Layer 9 of a small transformer language model trained on English Wikipedia (12 layers, counted from 0, width 64).
Take only the direct path to the model's output, skipping the later layers: a vector added to the residual stream pushes a token's score in proportion to its dot product with that token's output vector.

Output vectors of the tokens that the questions are about. A number n stands for n times 0.02.
"peti": 37 31 -10 32 41 16 2 -37 -7 19 -17 -12 10 -24 28 -46 -18 -4 -20 -25 24 1 4 26 -26 -11 15 44 35 -22 8 -32 1 -32 65 5 8 37 20 -42 -6 -25 -14 -39 32 -10 -57 1 19 -10 0 -21 -6 -4 4 22 6 -23 29 -5 -2 3 -16 -2
"Gab": 18 10 -16 10 -13 -14 2 -15 -4 12 0 11 -18 48 24 -32 14 -41 -3 -28 27 -8 17 17 -25 27 42 19 -3 0 13 -23 8 -2 -28 6 38 -9 -43 34 -12 -36 6 -2 4 -34 -25 -8 14 -19 -1 3 -15 11 -11 9 14 5 1 1 -6 9 0 15
"Eli": -2 14 20 34 9 -10 -24 8 10 12 10 -5 -8 12 -6 -2 6 -51 -3 -28 40 11 -9 6 3 17 12 13 -7 -11 -16 -24 -6 -1 16 -1 20 -10 -33 -5 6 -34 6 -8 35 -33 -2 7 22 14 -2 -9 -12 -22 -42 4 16 -12 4 33 4 22 -14 6
"ni": 40 44 7 -24 9 -1 31 -10 -15 12 -24 3 19 -20 26 -23 -18 -13 -18 2 30 -24 -20 -3 -12 20 -5 11 22 24 20 -26 -2 7 3 -14 18 27 11 13 2 -15 -7 -3 42 26 -13 -13 11 24 -7 15 -19 -25 -43 -28 -12 -18 -4 -34 -11 1 -8 11
"ó": 17 24 11 10 2 13 -45 -13 0 -3 -10 38 4 58 -13 -1 -3 -30 -30 6 -8 11 -2 11 -11 13 64 28 -25 15 -23 -27 -8 -10 27 -10 1 13 7 14 7 -5 3 -6 -3 -4 10 -11 11 15 -55 -1 -1 15 -5 -19 17 -5 -19 -26 -45 -1 -7 19
"Sol": 4 22 -9 9 -19 -18 -27 -5 15 6 6 -4 6 10 4 -15 -12 -17 0 -22 20 13 -17 -7 4 43 4 -2 2 -18 -6 5 23 15 32 -20 16 19 22 4 2 -17 -13 -6 23 -21 -30 -10 15 -32 6 16 -10 -14 -10 3 -10 -19 8 7 2 29 -6 3
"Viet": 16 14 15 -9 10 2 -20 23 18 -2 10 -57 -10 6 9 -50 17 -43 -2 -33 25 -15 0 -28 20 -16 7 1 24 15 20 -17 -2 11 19 2 -14 -20 -29 14 43 -18 -22 8 1 -41 9 2 2 7 18 -7 -7 20 27 -23 29 33 -15 -36 -4 22 11 9
"====": -50 -35 56 1 43 -3 18 -25 41 64 -11 -45 5 -37 -35 -11 5 -6 -19 -15 -50 78 -12 20 42 56 29 12 19 48 13 -25 -52 27 18 -41 -43 5 31 30 9 67 -30 -46 29 -2 17 -15 45 10 -22 1 -18 -54 -24 7 6 -32 -20 -1 -36 -48 15 -6
"iz": 24 22 9 7 -1 -18 37 -22 -4 14 34 48 -12 -27 -13 -16 -2 -38 -32 14 30 4 -23 -15 -12 -1 23 17 0 -2 -47 -1 0 -15 -20 -2 32 -23 -48 29 -10 -7 13 -18 -7 -7 20 -6 3 14 29 -1 1 7 -6 17 2 -22 -4 4 9 -6 22 3
"SA ": -29 -8 37 15 -6 32 -11 -31 36 -13 -9 -24 -8 14 48 1 8 -10 -8 -6 7 5 27 2 -17 -20 8 -2 14 2 -20 -4 -21 27 22 -13 7 -3 20 18 49 -25 -10 13 14 -49 19 -41 -14 9 6 0 18 -19 -36 16 -10 -23 -26 -39 10 19 11 21
"break ": -24 3 6 11 -3 18 40 5 1 37 -6 -23 8 9 8 -18 7 -21 -14 -24 -34 -3 26 20 12 20 -23 46 11 -24 -9 -25 -7 34 46 -11 50 18 -38 48 7 47 -5 -72 -14 -8 -45 -7 8 -31 -51 -42 27 -15 15 -7 16 -12 49 2 -16 -7 -14 2
"Species ": -60 2 37 25 38 5 8 -19 -31 44 -36 21 28 -21 25 3 -19 -22 -11 -26 42 -16 20 -48 35 -16 36 -21 -6 12 -34 -4 -66 -1 88 -4 27 64 -9 -21 -48 28 -84 -17 60 -35 -9 51 28 5 -12 33 -24 -34 -38 31 -2 23 21 -49 -50 -9 46 17
"incre": -12 23 26 7 4 46 -31 17 9 25 -55 35 31 7 22 -4 -9 -51 -23 -31 -29 26 -1 -35 24 -11 -10 7 29 23 -27 -28 -2 -11 16 -12 4 0 5 31 20 -6 15 -22 57 -58 -33 21 36 -4 -35 21 9 -22 -19 -32 -1 -15 17 18 -21 -12 23 5
"ister ": -44 -25 7 25 39 19 -7 -4 19 -23 0 -18 -15 25 13 -18 32 -5 -36 -1 52 -19 -18 -46 0 28 1 -26 11 -15 -7 -21 -15 14 -24 -6 59 -30 -26 -24 6 3 16 -42 27 5 14 34 18 -5 13 -21 9 -5 -40 38 27 -23 30 16 -13 -15 24 15
"Succeeded ": -56 53 40 -16 -3 9 -7 60 -36 -21 -55 49 -83 -42 46 -82 13 -36 -5 -38 46 0 35 11 -10 6 55 -7 -6 43 -28 -24 -22 29 39 5 16 -34 -34 26 -16 -31 -28 -9 37 -6 -8 14 67 -1 -43 21 5 27 -17 39 66 7 2 -24 -3 -2 -64 31
"scre": 25 35 8 28 -28 34 -33 12 -6 -6 -21 44 27 15 19 -15 18 -16 -13 -23 2 21 2 -14 9 0 15 33 24 7 -24 -15 -16 12 7 -15 20 -2 1 42 -3 11 -39 -70 6 -4 -61 10 -10 17 -6 -3 18 -23 -13 -8 6 20 -27 -30 16 -4 -7 -6
"the": -10 21 -21 -7 21 32 -23 19 3 19 -23 32 -6 -23 3 0 -44 -12 -9 -7 -18 16 -20 19 29 -15 17 8 6 -9 -21 25 -17 19 -40 0 0 12 1 38 -48 35 -16 10 -6 13 -14 -13 -6 -29 33 2 -28 -3 -18 -1 26 17 45 -12 -10 -2 18 -7
" ": 12 3 29 -8 -5 -37 8 26 -3 -27 16 -5 -8 -25 -7 0 -2 -8 11 9 21 3 27 -2 25 -25 -7 -25 -32 5 -25 27 -16 -9 -24 -4 -13 -20 16 -13 29 -7 -11 5 35 52 20 -27 -42 48 -5 4 -23 -8 -32 -8 32 9 4 33 -34 -3 19 18
"Pun": 6 29 -4 29 16 8 -39 30 11 -1 9 -24 -21 12 -10 -22 -4 -44 -5 -29 22 -35 8 -11 1 2 -3 -6 -11 -22 -8 -1 -8 2 21 -12 28 -3 0 2 -22 23 4 5 36 -26 -6 -4 21 -10 3 16 -10 3 18 16 25 3 -8 -23 -27 34 11 5
"Progr": -1 22 20 40 -41 -2 -33 6 19 3 -45 18 8 23 21 -26 9 19 -8 -28 2 16 15 -54 6 -15 47 0 -2 -20 -1 6 -66 21 13 -16 1 -9 -1 -2 23 7 -38 -41 16 31 9 9 49 1 2 20 9 -39 6 -10 15 -50 5 -10 -19 19 18 5
"album": -34 -18 1 37 -50 64 -42 9 19 17 -54 33 20 -14 15 -11 -1 12 -11 -26 -46 -8 -7 6 23 1 3 -1 28 -78 9 0 -32 19 65 -16 35 18 -20 17 28 -45 -14 -3 31 -71 -28 80 18 17 -19 -1 30 -2 -49 11 26 23 -4 -13 -18 -13 43 -9
"Preceded ": -63 45 58 48 -2 41 3 7 -18 -23 -61 45 -77 -12 26 -96 -8 -25 -8 -17 17 7 22 16 15 14 41 70 8 14 -29 -34 -15 -7 76 13 43 -31 -28 20 16 -18 -3 -17 28 21 -23 3 20 -24 -17 6 -40 1 -19 35 17 -21 -36 17 -41 -7 -25 31
"some": -23 29 2 -11 -39 26 15 20 -15 70 -27 2 47 4 13 -44 -22 -46 -8 -33 0 -11 -3 -19 24 -17 -4 10 -15 39 5 8 -26 -18 -24 2 -1 13 -11 8 0 -19 43 14 31 -11 -36 12 -9 -10 -22 3 47 -11 -8 -6 3 -29 27 27 12 -28 47 2
"Revi": -3 -7 -7 31 -28 -6 -18 17 29 36 -44 -5 26 2 39 -47 18 -14 -9 -51 -20 -2 -17 -42 -23 7 50 56 14 13 -3 -19 -13 -4 19 -28 -8 8 14 25 -6 -22 8 -55 -2 20 -7 20 42 -4 42 -7 -17 21 -34 3 2 -15 9 15 3 -29 18 9
"as ": -11 -7 -16 32 -2 33 -28 -3 -6 -27 -24 0 29 -3 -23 -28 -23 6 10 17 21 64 2 8 7 -4 14 0 -28 1 -1 -16 19 -18 -11 27 24 -43 36 -15 -39 -5 -21 43 35 -23 6 -53 8 12 25 -19 46 -26 13 15 -8 -1 -7 25 -13 1 -22 -5
"Ak": 3 31 12 31 13 3 -4 12 22 7 16 -5 -15 19 11 -25 -21 -43 -3 -25 -12 -33 -10 9 4 19 20 -4 -14 18 -2 -5 17 27 2 -3 30 -16 -27 31 7 -14 -2 -8 20 -3 -10 -11 12 6 -34 22 -3 -7 4 7 -12 0 -5 -26 -45 10 1 0
"Highway ": 15 -4 34 8 24 20 -19 -36 42 20 -16 -33 -35 24 40 -13 11 -3 -5 -27 21 -7 17 -69 30 -5 39 4 12 16 9 -29 -15 14 -31 6 -25 2 -11 -18 15 55 -26 -15 -13 -57 -25 20 -20 3 -13 35 17 -20 -6 58 -6 -12 40 -24 -33 2 13 5
"Chinese ": -11 -20 4 19 8 -8 8 10 3 -13 6 -24 -3 27 -14 -46 16 -15 4 -33 0 -16 -3 -8 18 -17 9 -2 40 16 -6 8 -8 24 28 -20 38 -17 -12 39 30 9 -24 -15 18 -44 4 -28 14 -6 9 24 -5 -9 -22 -25 29 -8 0 -29 -30 40 40 2
"Mi": 2 18 11 32 -15 7 -18 5 16 -10 25 -14 16 12 -4 -18 -11 -43 0 -23 0 11 -21 1 -27 14 18 6 -13 4 -7 -5 18 24 13 5 -4 20 10 19 2 2 23 -9 -8 -34 -15 -22 20 -6 -34 17 -25 -28 8 -2 13 -3 6 -9 -9 12 23 3

Output weights of attention head 1. The head adds the sum of these rows, row i times number i of z. A number n stands for n times 0.013.
o0: 4 4 6 -5 37 -34 -17 11 31 -12 -61 59 37 2 44 11 41 -7 -9 14 23 12 4 -19 10 0 -19 33 21 14 -9 -1 5 -30 9 -11 -5 62 13 6 -14 4 54 -11 -12 -20 -29 -31 -13 -33 -20 0 14 -17 -29 -12 -15 3 -26 -21 7 -19 -9 19
o1: 11 14 -18 -10 25 15 -16 22 -5 13 -14 -7 -7 -35 -3 2 4 -22 -16 37 16 1 23 -1 -11 -46 -21 13 6 -27 -2 -16 18 -55 -38 17 43 16 -7 38 -32 15 -12 8 7 25 -1 19 19 22 8 1 -1 0 -13 25 9 25 23 -32 -29 -15 1 -24
o2: -13 12 -1 -7 -24 -12 -14 17 -56 -21 13 2 -28 4 14 26 19 -3 24 2 29 24 16 -25 31 -32 -12 -19 28 -23 -24 -1 -12 -1 3 -20 19 -35 18 -21 27 11 -10 8 26 13 8 14 -35 32 22 -16 17 -28 -34 -19 -22 7 -20 62 17 -4 -14 28
o3: 23 9 18 -13 20 40 -29 -3 26 -2 35 -16 64 20 -6 12 -14 -19 -6 10 1 17 10 -16 -11 -40 -25 -6 -7 13 13 6 -64 -6 20 15 3 -32 10 -10 -16 -8 -17 -1 33 13 5 -48 50 7 -13 5 2 -77 -6 -20 8 -11 -19 -17 14 37 15 -11
o4: 9 -5 -29 -6 6 -19 10 -6 2 -14 34 37 9 13 62 -25 4 -13 -14 -1 10 -41 -26 11 6 27 4 -16 4 20 9 -27 -8 4 -13 0 31 -9 24 4 -12 -33 -54 26 21 48 -61 7 -30 -19 46 6 -11 -9 11 55 -23 41 6 -14 -1 -17 -50 -4
o5: 31 6 -19 -17 10 26 -23 -15 26 7 5 -35 44 21 42 -3 -1 -17 13 -9 31 -1 -39 -40 -12 -16 -3 63 18 12 -8 -17 17 22 -12 0 -8 -32 -21 14 -10 -18 9 -9 9 33 12 -4 -24 0 -7 -13 20 -7 3 -23 -6 -33 -6 -28 17 19 24 -17
o6: 23 57 -7 17 13 -10 -20 -4 -14 0 35 8 6 29 -24 14 -25 -45 19 -10 -21 20 2 1 7 -9 16 33 0 -20 -48 -13 21 -14 -26 23 -31 35 -15 20 -22 24 18 -7 33 -9 4 -27 -37 20 12 37 -29 20 5 12 23 -11 34 -4 -40 -45 -11 -6
o7: -18 -22 19 5 -19 30 43 13 5 -34 17 -1 22 13 -5 -23 24 15 -11 -26 35 -18 27 4 -11 -10 37 6 13 19 -20 -8 4 31 8 -17 -16 -38 8 27 2 22 5 -38 -26 -11 -22 5 15 18 25 -32 -29 -25 -38 1 38 -16 33 1 -29 -29 16 0
o8: -34 -5 24 -27 45 -7 8 -4 4 -3 9 0 11 23 -19 -50 34 -43 -24 4 25 8 29 -4 -2 10 33 3 15 32 -16 -25 31 -30 -9 17 -23 30 -7 8 24 -1 -29 -7 19 -29 37 -56 15 -28 -3 -6 4 33 17 34 6 -2 11 -2 -20 -18 -39 -7
o9: 9 9 -8 25 5 0 -15 35 -4 32 15 1 -38 29 -5 14 10 2 -5 13 -9 21 -43 -6 13 -1 3 43 22 7 -23 -30 -26 -4 -10 -23 2 -52 3 -11 34 -18 6 -13 32 -31 10 -16 20 -21 -26 17 -22 34 0 -34 -1 16 10 30 -19 -19 -14 5
o10: 37 6 1 -13 8 3 29 18 25 24 13 13 -48 24 -32 -5 7 -20 -18 5 62 -27 -3 -10 -25 12 3 -10 -1 5 -4 -1 -71 -6 13 -13 12 -29 -40 21 29 -5 5 -11 5 -2 15 12 12 3 -5 5 19 -26 -7 1 29 4 -22 12 -10 19 -16 -20
o11: -29 3 1 12 29 -11 -42 5 42 7 -17 -21 -59 -1 25 -5 -60 -9 18 18 5 -34 1 -2 -1 -7 -9 -19 -36 5 21 -15 36 18 13 -12 3 16 -17 -19 -27 19 62 15 47 5 38 -24 37 -14 34 -6 -20 -35 -34 -18 24 11 -22 30 6 4 -21 27
o12: 0 13 17 21 29 23 -70 8 -2 13 11 -41 -5 -13 23 -9 6 29 -44 -4 -49 16 6 -21 -7 4 -6 10 -11 -52 9 3 37 -16 40 19 -8 -35 19 6 27 -5 -12 -12 -40 -40 -10 -27 28 21 9 -18 -15 42 57 -18 2 2 34 -36 4 48 -2 -14
o13: -5 2 -27 -31 3 15 -33 -6 14 9 -18 -5 5 29 -24 12 -8 -7 8 -10 17 -24 -20 -11 17 20 -25 -3 -6 8 3 -19 18 3 18 33 -39 -14 -51 8 19 -32 11 -8 -46 -6 27 48 14 37 -7 -14 37 27 -4 44 -9 4 1 34 27 -57 15 -28
o14: -5 10 4 -12 0 -17 4 -1 -10 -33 2 10 12 26 -12 -2 39 -25 -6 11 26 14 39 0 -14 14 22 -20 4 -33 0 -11 -16 4 25 5 13 14 10 23 -1 -11 -1 -14 -14 -11 -28 -2 -37 36 -3 -31 7 -1 -27 -22 17 20 -31 -27 -11 51 20 6
o15: 4 16 36 21 21 8 -16 -11 -2 -22 9 25 -47 39 -13 -18 65 -27 0 -19 6 -3 -46 -9 -25 27 51 25 -53 -28 7 3 48 30 7 34 -18 -44 -26 8 -36 -6 -19 4 10 33 5 -1 -23 -3 1 4 -19 3 5 3 -16 11 -60 7 13 26 -10 9
o16: -9 29 -24 18 -1 23 7 -6 7 -12 -19 55 12 -4 -47 -23 -25 -15 -3 -2 -26 -54 -20 -13 27 1 -6 8 9 28 -2 22 13 -11 -5 -32 -21 0 -8 28 10 29 -8 31 -5 10 -6 44 -4 -4 -13 -2 7 27 29 -40 -7 -25 0 -25 6 19 50 -23
o17: 4 -57 -3 -44 -14 17 22 -11 -30 9 8 -18 1 -35 -25 -27 28 -27 -7 20 -16 65 -26 19 34 -38 -20 10 1 4 -5 17 12 9 14 -13 8 5 39 -22 9 -54 15 16 18 -8 36 32 53 -1 20 -8 -8 -8 -12 -10 -6 1 14 -31 -13 -5 -25 14
o18: 6 4 16 -6 21 18 26 46 -23 -9 -18 -23 10 -26 -9 -21 -8 27 -22 -27 40 16 -45 23 -13 31 15 -13 26 -20 -9 -7 29 -29 57 23 -25 -5 36 -2 -40 -45 14 12 12 2 -36 31 31 -17 24 12 25 4 -33 1 0 -37 -29 -23 21 -14 -7 -35
o19: -11 11 -21 -6 41 -15 32 12 -9 17 26 6 9 -4 -14 -22 -33 -38 0 17 44 -4 -42 -9 0 17 9 2 12 20 -7 -6 8 2 15 -7 -3 17 -5 1 5 -29 -2 0 16 -24 21 4 2 -2 -10 -24 -17 15 -6 -45 -12 3 20 29 -25 27 -16 18
o20: 3 -15 3 -11 0 12 23 -24 -10 -13 -3 19 -21 -28 -17 4 8 -46 4 4 29 23 -37 -10 1 -12 0 7 0 5 -4 -24 -4 53 31 60 -29 49 29 -3 10 34 -6 -20 10 -11 1 17 -30 44 4 -31 -17 -19 -62 18 0 5 42 0 11 -9 -18 -7
o21: 30 23 22 29 9 -14 96 9 -15 5 -2 9 12 3 -11 -2 -9 -14 -8 -1 -10 17 -12 20 -13 2 -3 -2 -4 54 5 45 -7 0 -19 -9 -36 -1 5 21 18 1 31 -32 -59 -30 -24 -43 -28 6 -4 23 10 -29 8 -22 -42 -22 -19 18 -5 -2 14 9
o22: -10 19 -5 -14 39 3 8 0 -22 -4 8 -12 -2 -5 -53 6 -32 -1 28 -2 4 3 31 -16 8 7 5 -27 25 -9 -3 20 -19 -56 2 -7 7 33 -8 -15 -5 0 -32 -2 -15 21 3 2 -1 -34 6 2 -2 30 -10 -17 19 -18 20 30 15 58 9 6
o23: 33 23 3 27 45 -21 34 -29 -6 76 14 22 2 -41 9 31 -11 31 -15 39 -32 7 -16 4 -2 7 33 21 -23 -26 11 -12 -13 1 -13 2 43 -25 -34 -8 -55 47 -47 -39 -1 -12 -12 5 -2 -5 4 -17 33 26 -27 -14 -21 -18 44 23 2 -25 -52 15
o24: 8 24 33 9 -3 27 -3 16 -8 29 5 -39 11 9 15 -16 6 -32 7 22 -24 -26 12 16 21 -35 -17 17 15 21 1 -6 6 -31 -15 5 -10 -46 -3 16 -2 -13 9 -7 -9 -12 -1 -49 15 -8 21 5 13 41 -14 0 8 -6 1 7 -6 -1 -6 -21
o25: 19 -35 -21 1 16 -33 5 4 32 11 4 -9 -21 -2 29 -25 15 -6 -5 40 27 -23 4 -26 -51 -4 12 6 -27 -24 3 27 -9 8 13 19 -15 3 -36 21 13 -12 25 0 -4 -31 32 3 -6 15 18 14 13 -16 4 17 -8 13 20 -6 -47 28 1 -15
o26: -35 -18 3 8 32 -1 17 18 -24 11 30 8 8 -11 5 -4 3 35 -6 -2 -27 -19 6 16 18 -11 -40 -23 -17 22 4 -20 0 8 10 42 -8 3 26 -3 31 -21 21 -9 2 -6 -12 -4 -13 44 -55 14 19 -19 -5 44 -19 5 -23 -6 -10 -27 -5 -5
o27: 0 23 -32 20 -37 -23 -6 17 -24 7 8 -52 19 -4 17 -3 -53 -9 1 -12 68 27 -1 19 -19 12 3 2 -11 -43 -5 11 12 19 -14 -22 31 14 -3 5 -3 -24 33 13 -36 -31 -10 2 -4 4 31 9 -30 -22 35 -14 8 27 33 7 -18 -12 25 -1
o28: 33 20 51 29 -21 3 -6 19 -40 17 -48 -22 46 -37 -5 -10 -10 -43 -38 -5 1 -30 13 -12 -31 2 50 13 -47 16 13 5 0 9 -7 41 28 13 -7 -20 -3 0 0 -16 3 0 5 1 17 39 -5 15 -32 -1 -4 12 -9 0 -42 53 20 2 -8 -30
o29: 0 0 27 50 -30 -3 -7 -10 -6 -36 -27 -14 -44 -41 6 -28 -6 -10 2 35 33 -27 48 9 5 -35 -3 15 21 19 1 19 -32 10 -4 26 -1 -21 1 -4 -2 50 6 54 18 -42 20 -13 -6 0 42 -9 21 33 7 35 -47 -36 14 -21 -25 10 -15 2
o30: 10 14 9 -4 -18 -10 -19 -8 4 -39 -33 -22 -2 23 0 1 -3 22 19 -21 -3 37 21 -13 -5 19 27 11 30 3 2 -7 -55 -11 2 -5 -38 5 -2 -21 24 -20 -12 -19 -28 21 0 -1 22 -42 48 47 -1 4 -24 18 15 -19 9 19 38 -17 8 -17
o31: -29 13 -6 26 -8 5 -1 -1 17 1 24 33 40 13 -28 1 -1 49 39 -3 38 4 0 15 -33 2 5 26 -8 -42 -5 1 -5 16 14 -9 5 1 -3 -22 -39 -30 16 53 26 -38 19 -22 -15 -26 -26 7 52 1 -5 -19 -39 -42 -28 -14 -12 10 -14 9

Each question shows a token from some text and the vector z that the head gathered there. A number n stands for n times 0.05.

"mm ": 52 -18 -2 18 -22 10 14 1 -9 16 -11 -13 -9 26 4 -44 30 -10 4 17 0 16 8 -7 17 -7 33 -18 11 -19 2 -15
Which of these tokens does it push down most? "Succeeded "

"| ": 0 0 -26 10 -8 -3 5 8 8 -2 0 -17 7 -9 10 4 2 13 -21 7 -6 -6 -12 20 -18 -4 -7 6 -3 -11 -28 -2
Which of these tokens does it push up most? "break "

"— ": 7 -16 15 13 -2 -22 -3 -6 -13 21 16 10 16 -11 7 -23 -9 -3 -2 -15 -12 1 -16 -8 1 -6 4 -5 -14 7 6 -13
Which of these tokens does it push down most? "iz"

"with ": 11 1 8 12 7 2 10 5 9 -3 -1 0 -3 -5 0 -10 3 -11 -2 8 -6 0 2 -1 -16 -2 -9 5 21 3 8 -10
Which of these tokens does it push up most? "Species "

"in": 2 -5 5 6 9 11 17 -2 0 13 6 -2 13 -5 -4 -17 4 3 17 15 -11 -14 -2 11 -25 6 -37 24 12 26 11 -6
Which of these tokens does it push up most? "peti"

"Open ": 8 -12 -7 8 -17 7 13 8 5 4 1 0 11 -2 4 -9 2 -23 -6 -5 -5 -1 -8 5 -10 3 -17 -8 2 16 -2 -7
Which two tokens does it push up most, strongest first? "Highway ", "Progr"

"ball ": 8 11 2 16 9 10 1 0 4 2 -2 -4 6 -8 11 5 -3 3 8 3 -3 -8 -12 5 -12 6 -23 6 15 16 -6 11
Which of these tokens does it push up most? "as "

"|": -2 -21 12 11 -1 5 -2 7 -5 14 4 -4 6 1 6 -14 4 0 -2 17 -4 -3 -4 4 -25 9 -20 4 4 0 -7 -15
Which of these tokens does it push up most? "Progr"

"its ": 5 8 -1 6 1 10 0 4 14 1 6 -2 4 3 8 -4 5 -1 3 8 2 -6 -3 -11 -7 8 -10 -1 10 4 0 -14
Which two tokens does it push up most, strongest first? "Viet", "Succeeded "

"os": 7 7 -7 16 -4 5 13 12 -5 13 11 -3 0 -2 13 -5 -1 -15 16 13 -14 1 -1 -1 -25 18 -9 7 16 -3 -2 0
Which of these tokens does it push down most? "===="

"p": 9 -4 0 5 6 0 0 8 3 8 -6 -2 4 -1 14 -2 5 -13 -4 6 -2 -2 -14 -1 -9 1 -9 -3 6 6 -6 -9
Which two tokens does it push up most, strongest first? "scre", "ó"

") ": -8 -8 -16 18 -30 1 -5 3 -16 8 6 0 29 12 7 17 -13 15 14 6 -6 3 -7 16 -23 2 -11 -6 -2 -36 -4 -6
Which of these tokens does it push up most? "===="

"ad": 2 -3 11 8 -1 9 3 8 -7 16 4 4 -7 4 10 -9 -3 -4 2 16 -10 -6 0 6 -15 9 -3 -4 -2 -6 -10 -10
Which two tokens does it push up most, strongest first? "ister ", "Eli"

"S": -2 -11 25 20 -11 -1 0 4 -7 12 5 1 14 -2 0 -8 -7 -1 7 2 -8 2 -9 0 -17 6 0 -1 2 4 -9 -9
Which of these tokens does it push up most? "Progr"

"re ": 23 0 0 24 19 10 8 28 -4 14 14 7 18 -8 5 -18 -4 -32 13 -17 -4 -7 -27 8 7 3 -3 -7 21 -22 9 -19
Which two tokens does it push up most, strongest first? "scre", "Revi"

"to": 16 -10 -4 4 23 -2 17 -1 -2 6 3 4 -13 -6 0 -1 14 1 12 3 -8 1 -7 -1 -18 -3 -12 9 0 15 20 -5
Which of these tokens does it push down most? "break "

"(": 0 -14 7 6 1 -6 -1 16 -7 18 0 7 9 4 8 -1 -3 -4 -3 15 -9 -13 -4 -4 -26 11 -7 -1 1 -6 -9 -3
Which of these tokens does it push up most? "ister "

"th ": 7 -5 -30 0 3 4 13 9 8 -10 -21 -17 -5 -7 5 -15 -12 7 -21 9 -28 23 -6 16 -15 8 3 4 5 8 -7 0
Which of these tokens does it push down most? "Succeeded "

"am": 6 -9 3 11 -9 1 14 8 9 8 3 -4 -5 1 18 -7 10 1 4 21 -9 1 -2 -4 -19 7 -13 -7 16 -3 -12 -8
Which of these tokens does it push up most? "ó"

"and ": 4 8 -1 4 7 3 7 2 1 2 -1 11 -5 -1 3 -10 12 -5 -2 9 -4 -3 -5 -2 4 -8 -12 6 -2 -2 -9 -8
Which of these tokens does it push up most? "the"

"8 ": 22 -3 -2 4 -5 6 11 8 12 5 -8 -12 -7 4 4 -9 5 1 -7 2 13 10 -10 8 -4 5 -2 -9 5 5 6 -2
Which of these tokens does it push down most? "Pun"

"H": -8 11 49 30 -25 -17 22 8 -14 12 -2 5 28 -15 -8 -9 -23 3 17 -30 -22 14 -13 -12 5 2 25 -2 -2 16 -8 -8
Which of these tokens does it push down most? "Gab"

"ite ": 9 0 7 11 8 3 2 4 8 -1 -1 0 -2 -10 4 -3 3 -5 0 11 -4 0 1 -1 -14 1 -10 4 17 4 4 -7
Which of these tokens does it push up most? "Species "

"alongside ": 18 -9 -2 3 17 8 -7 11 14 15 4 -5 0 6 3 0 -8 -5 5 11 -10 -3 -13 10 -7 2 -14 -5 10 10 -3 1
Which of these tokens does it push down most? " "

"it": 10 -4 -3 6 5 6 -1 7 7 8 -1 0 -1 -1 9 -3 7 -7 2 13 -7 -3 -7 2 -12 7 -16 -5 13 7 -5 -14
Which of these tokens does it push up most? "Revi"

"a ": 9 -7 -3 4 -4 3 4 -6 3 11 3 -8 -12 -1 3 -8 9 20 -1 12 6 9 -9 9 -1 -2 -11 -7 1 -6 -10 -6
Which of these tokens does it push down most? "Pun"

"al ": 5 9 0 21 -3 12 5 11 6 -4 -1 -1 1 -10 6 8 2 5 9 14 3 -2 2 -17 -17 13 -5 6 20 -4 -7 -7
Which of these tokens does it push down most? "break "

"end": 0 7 2 4 3 14 6 6 4 7 1 -6 -10 -5 5 -7 9 4 0 6 -1 -11 -6 -5 -23 9 -4 9 16 14 19 -3
Which of these tokens does it push down most? "break "

"his ": 6 -5 -1 8 8 7 1 3 3 6 0 4 -4 -2 8 -8 5 -3 1 14 -2 1 -7 0 -7 -1 -13 5 3 -1 -7 -11
Which of these tokens does it push up most? "ni"

"D": -3 -11 22 17 -7 0 2 9 -7 13 5 -2 12 -3 4 -11 -3 0 4 4 -9 0 -7 -1 -17 5 -6 3 2 4 -7 -12
Which of these tokens does it push up most? "Progr"

"place ": 9 12 -3 -2 -6 9 12 4 -5 7 -15 -10 2 -9 11 -14 -7 -18 -15 -8 -16 -2 -7 18 -5 -2 0 -5 7 30 -4 -1
Which of these tokens does it push up most? "Highway "

"by ": 7 -2 -4 1 10 -1 -4 4 3 11 6 7 -8 -6 5 2 3 -5 -5 18 -8 -2 -4 -4 -6 8 -10 9 6 -3 -10 0
Which of these tokens does it push up most? "Gab"

"in ": 13 -12 -2 4 -1 1 11 6 3 6 -1 -4 5 -4 9 -6 11 -17 -3 4 -7 0 -7 4 -11 -1 -16 -8 7 14 -9 -15
Which of these tokens does it push down most? "as "

"Wil": -1 -12 9 11 -8 -2 -5 3 -1 10 0 0 8 0 8 -8 3 6 -3 18 -1 -3 -1 0 -18 5 -10 -1 -2 -5 -13 -9
Which of these tokens does it push down most? "Preceded "

"as ": -2 -12 7 10 2 -1 8 10 -3 16 11 0 1 6 10 1 4 3 5 23 -1 -1 -5 -5 -16 14 -7 2 3 4 -8 -8
Which of these tokens does it push down most? "the"

"2 ": 6 -7 -12 -3 8 -2 10 6 -3 5 -10 -15 -3 -7 6 -7 -4 5 -11 5 -19 8 -6 22 -19 3 -7 -5 6 5 -8 -13
Which of these tokens does it push up most? "break "

"ony ": 13 13 -6 1 2 23 5 15 5 3 -6 -1 0 4 10 -3 5 1 -1 5 2 -17 -8 2 -12 8 -12 -8 7 -4 -10 -19
Which of these tokens does it push up most? "Revi"

"The ": -5 -23 -2 9 5 12 -1 -9 -3 10 8 -24 -12 -6 4 1 6 29 -8 11 14 10 -5 14 -9 -5 -25 -8 3 -6 -6 -11
Which of these tokens does it push down most? "Pun"

"or": 2 2 13 7 6 11 3 7 -3 9 -4 -7 -7 -18 9 -7 11 5 2 9 -7 -11 -6 -6 -36 3 -4 11 24 16 16 -4
Which of these tokens does it push down most? "break "

"l": 7 3 -4 3 13 -1 -9 9 5 6 2 4 -8 -4 7 2 3 -5 2 14 -5 -2 -3 0 -7 7 -11 3 11 5 -2 -6
Which of these tokens does it push up most? "Succeeded "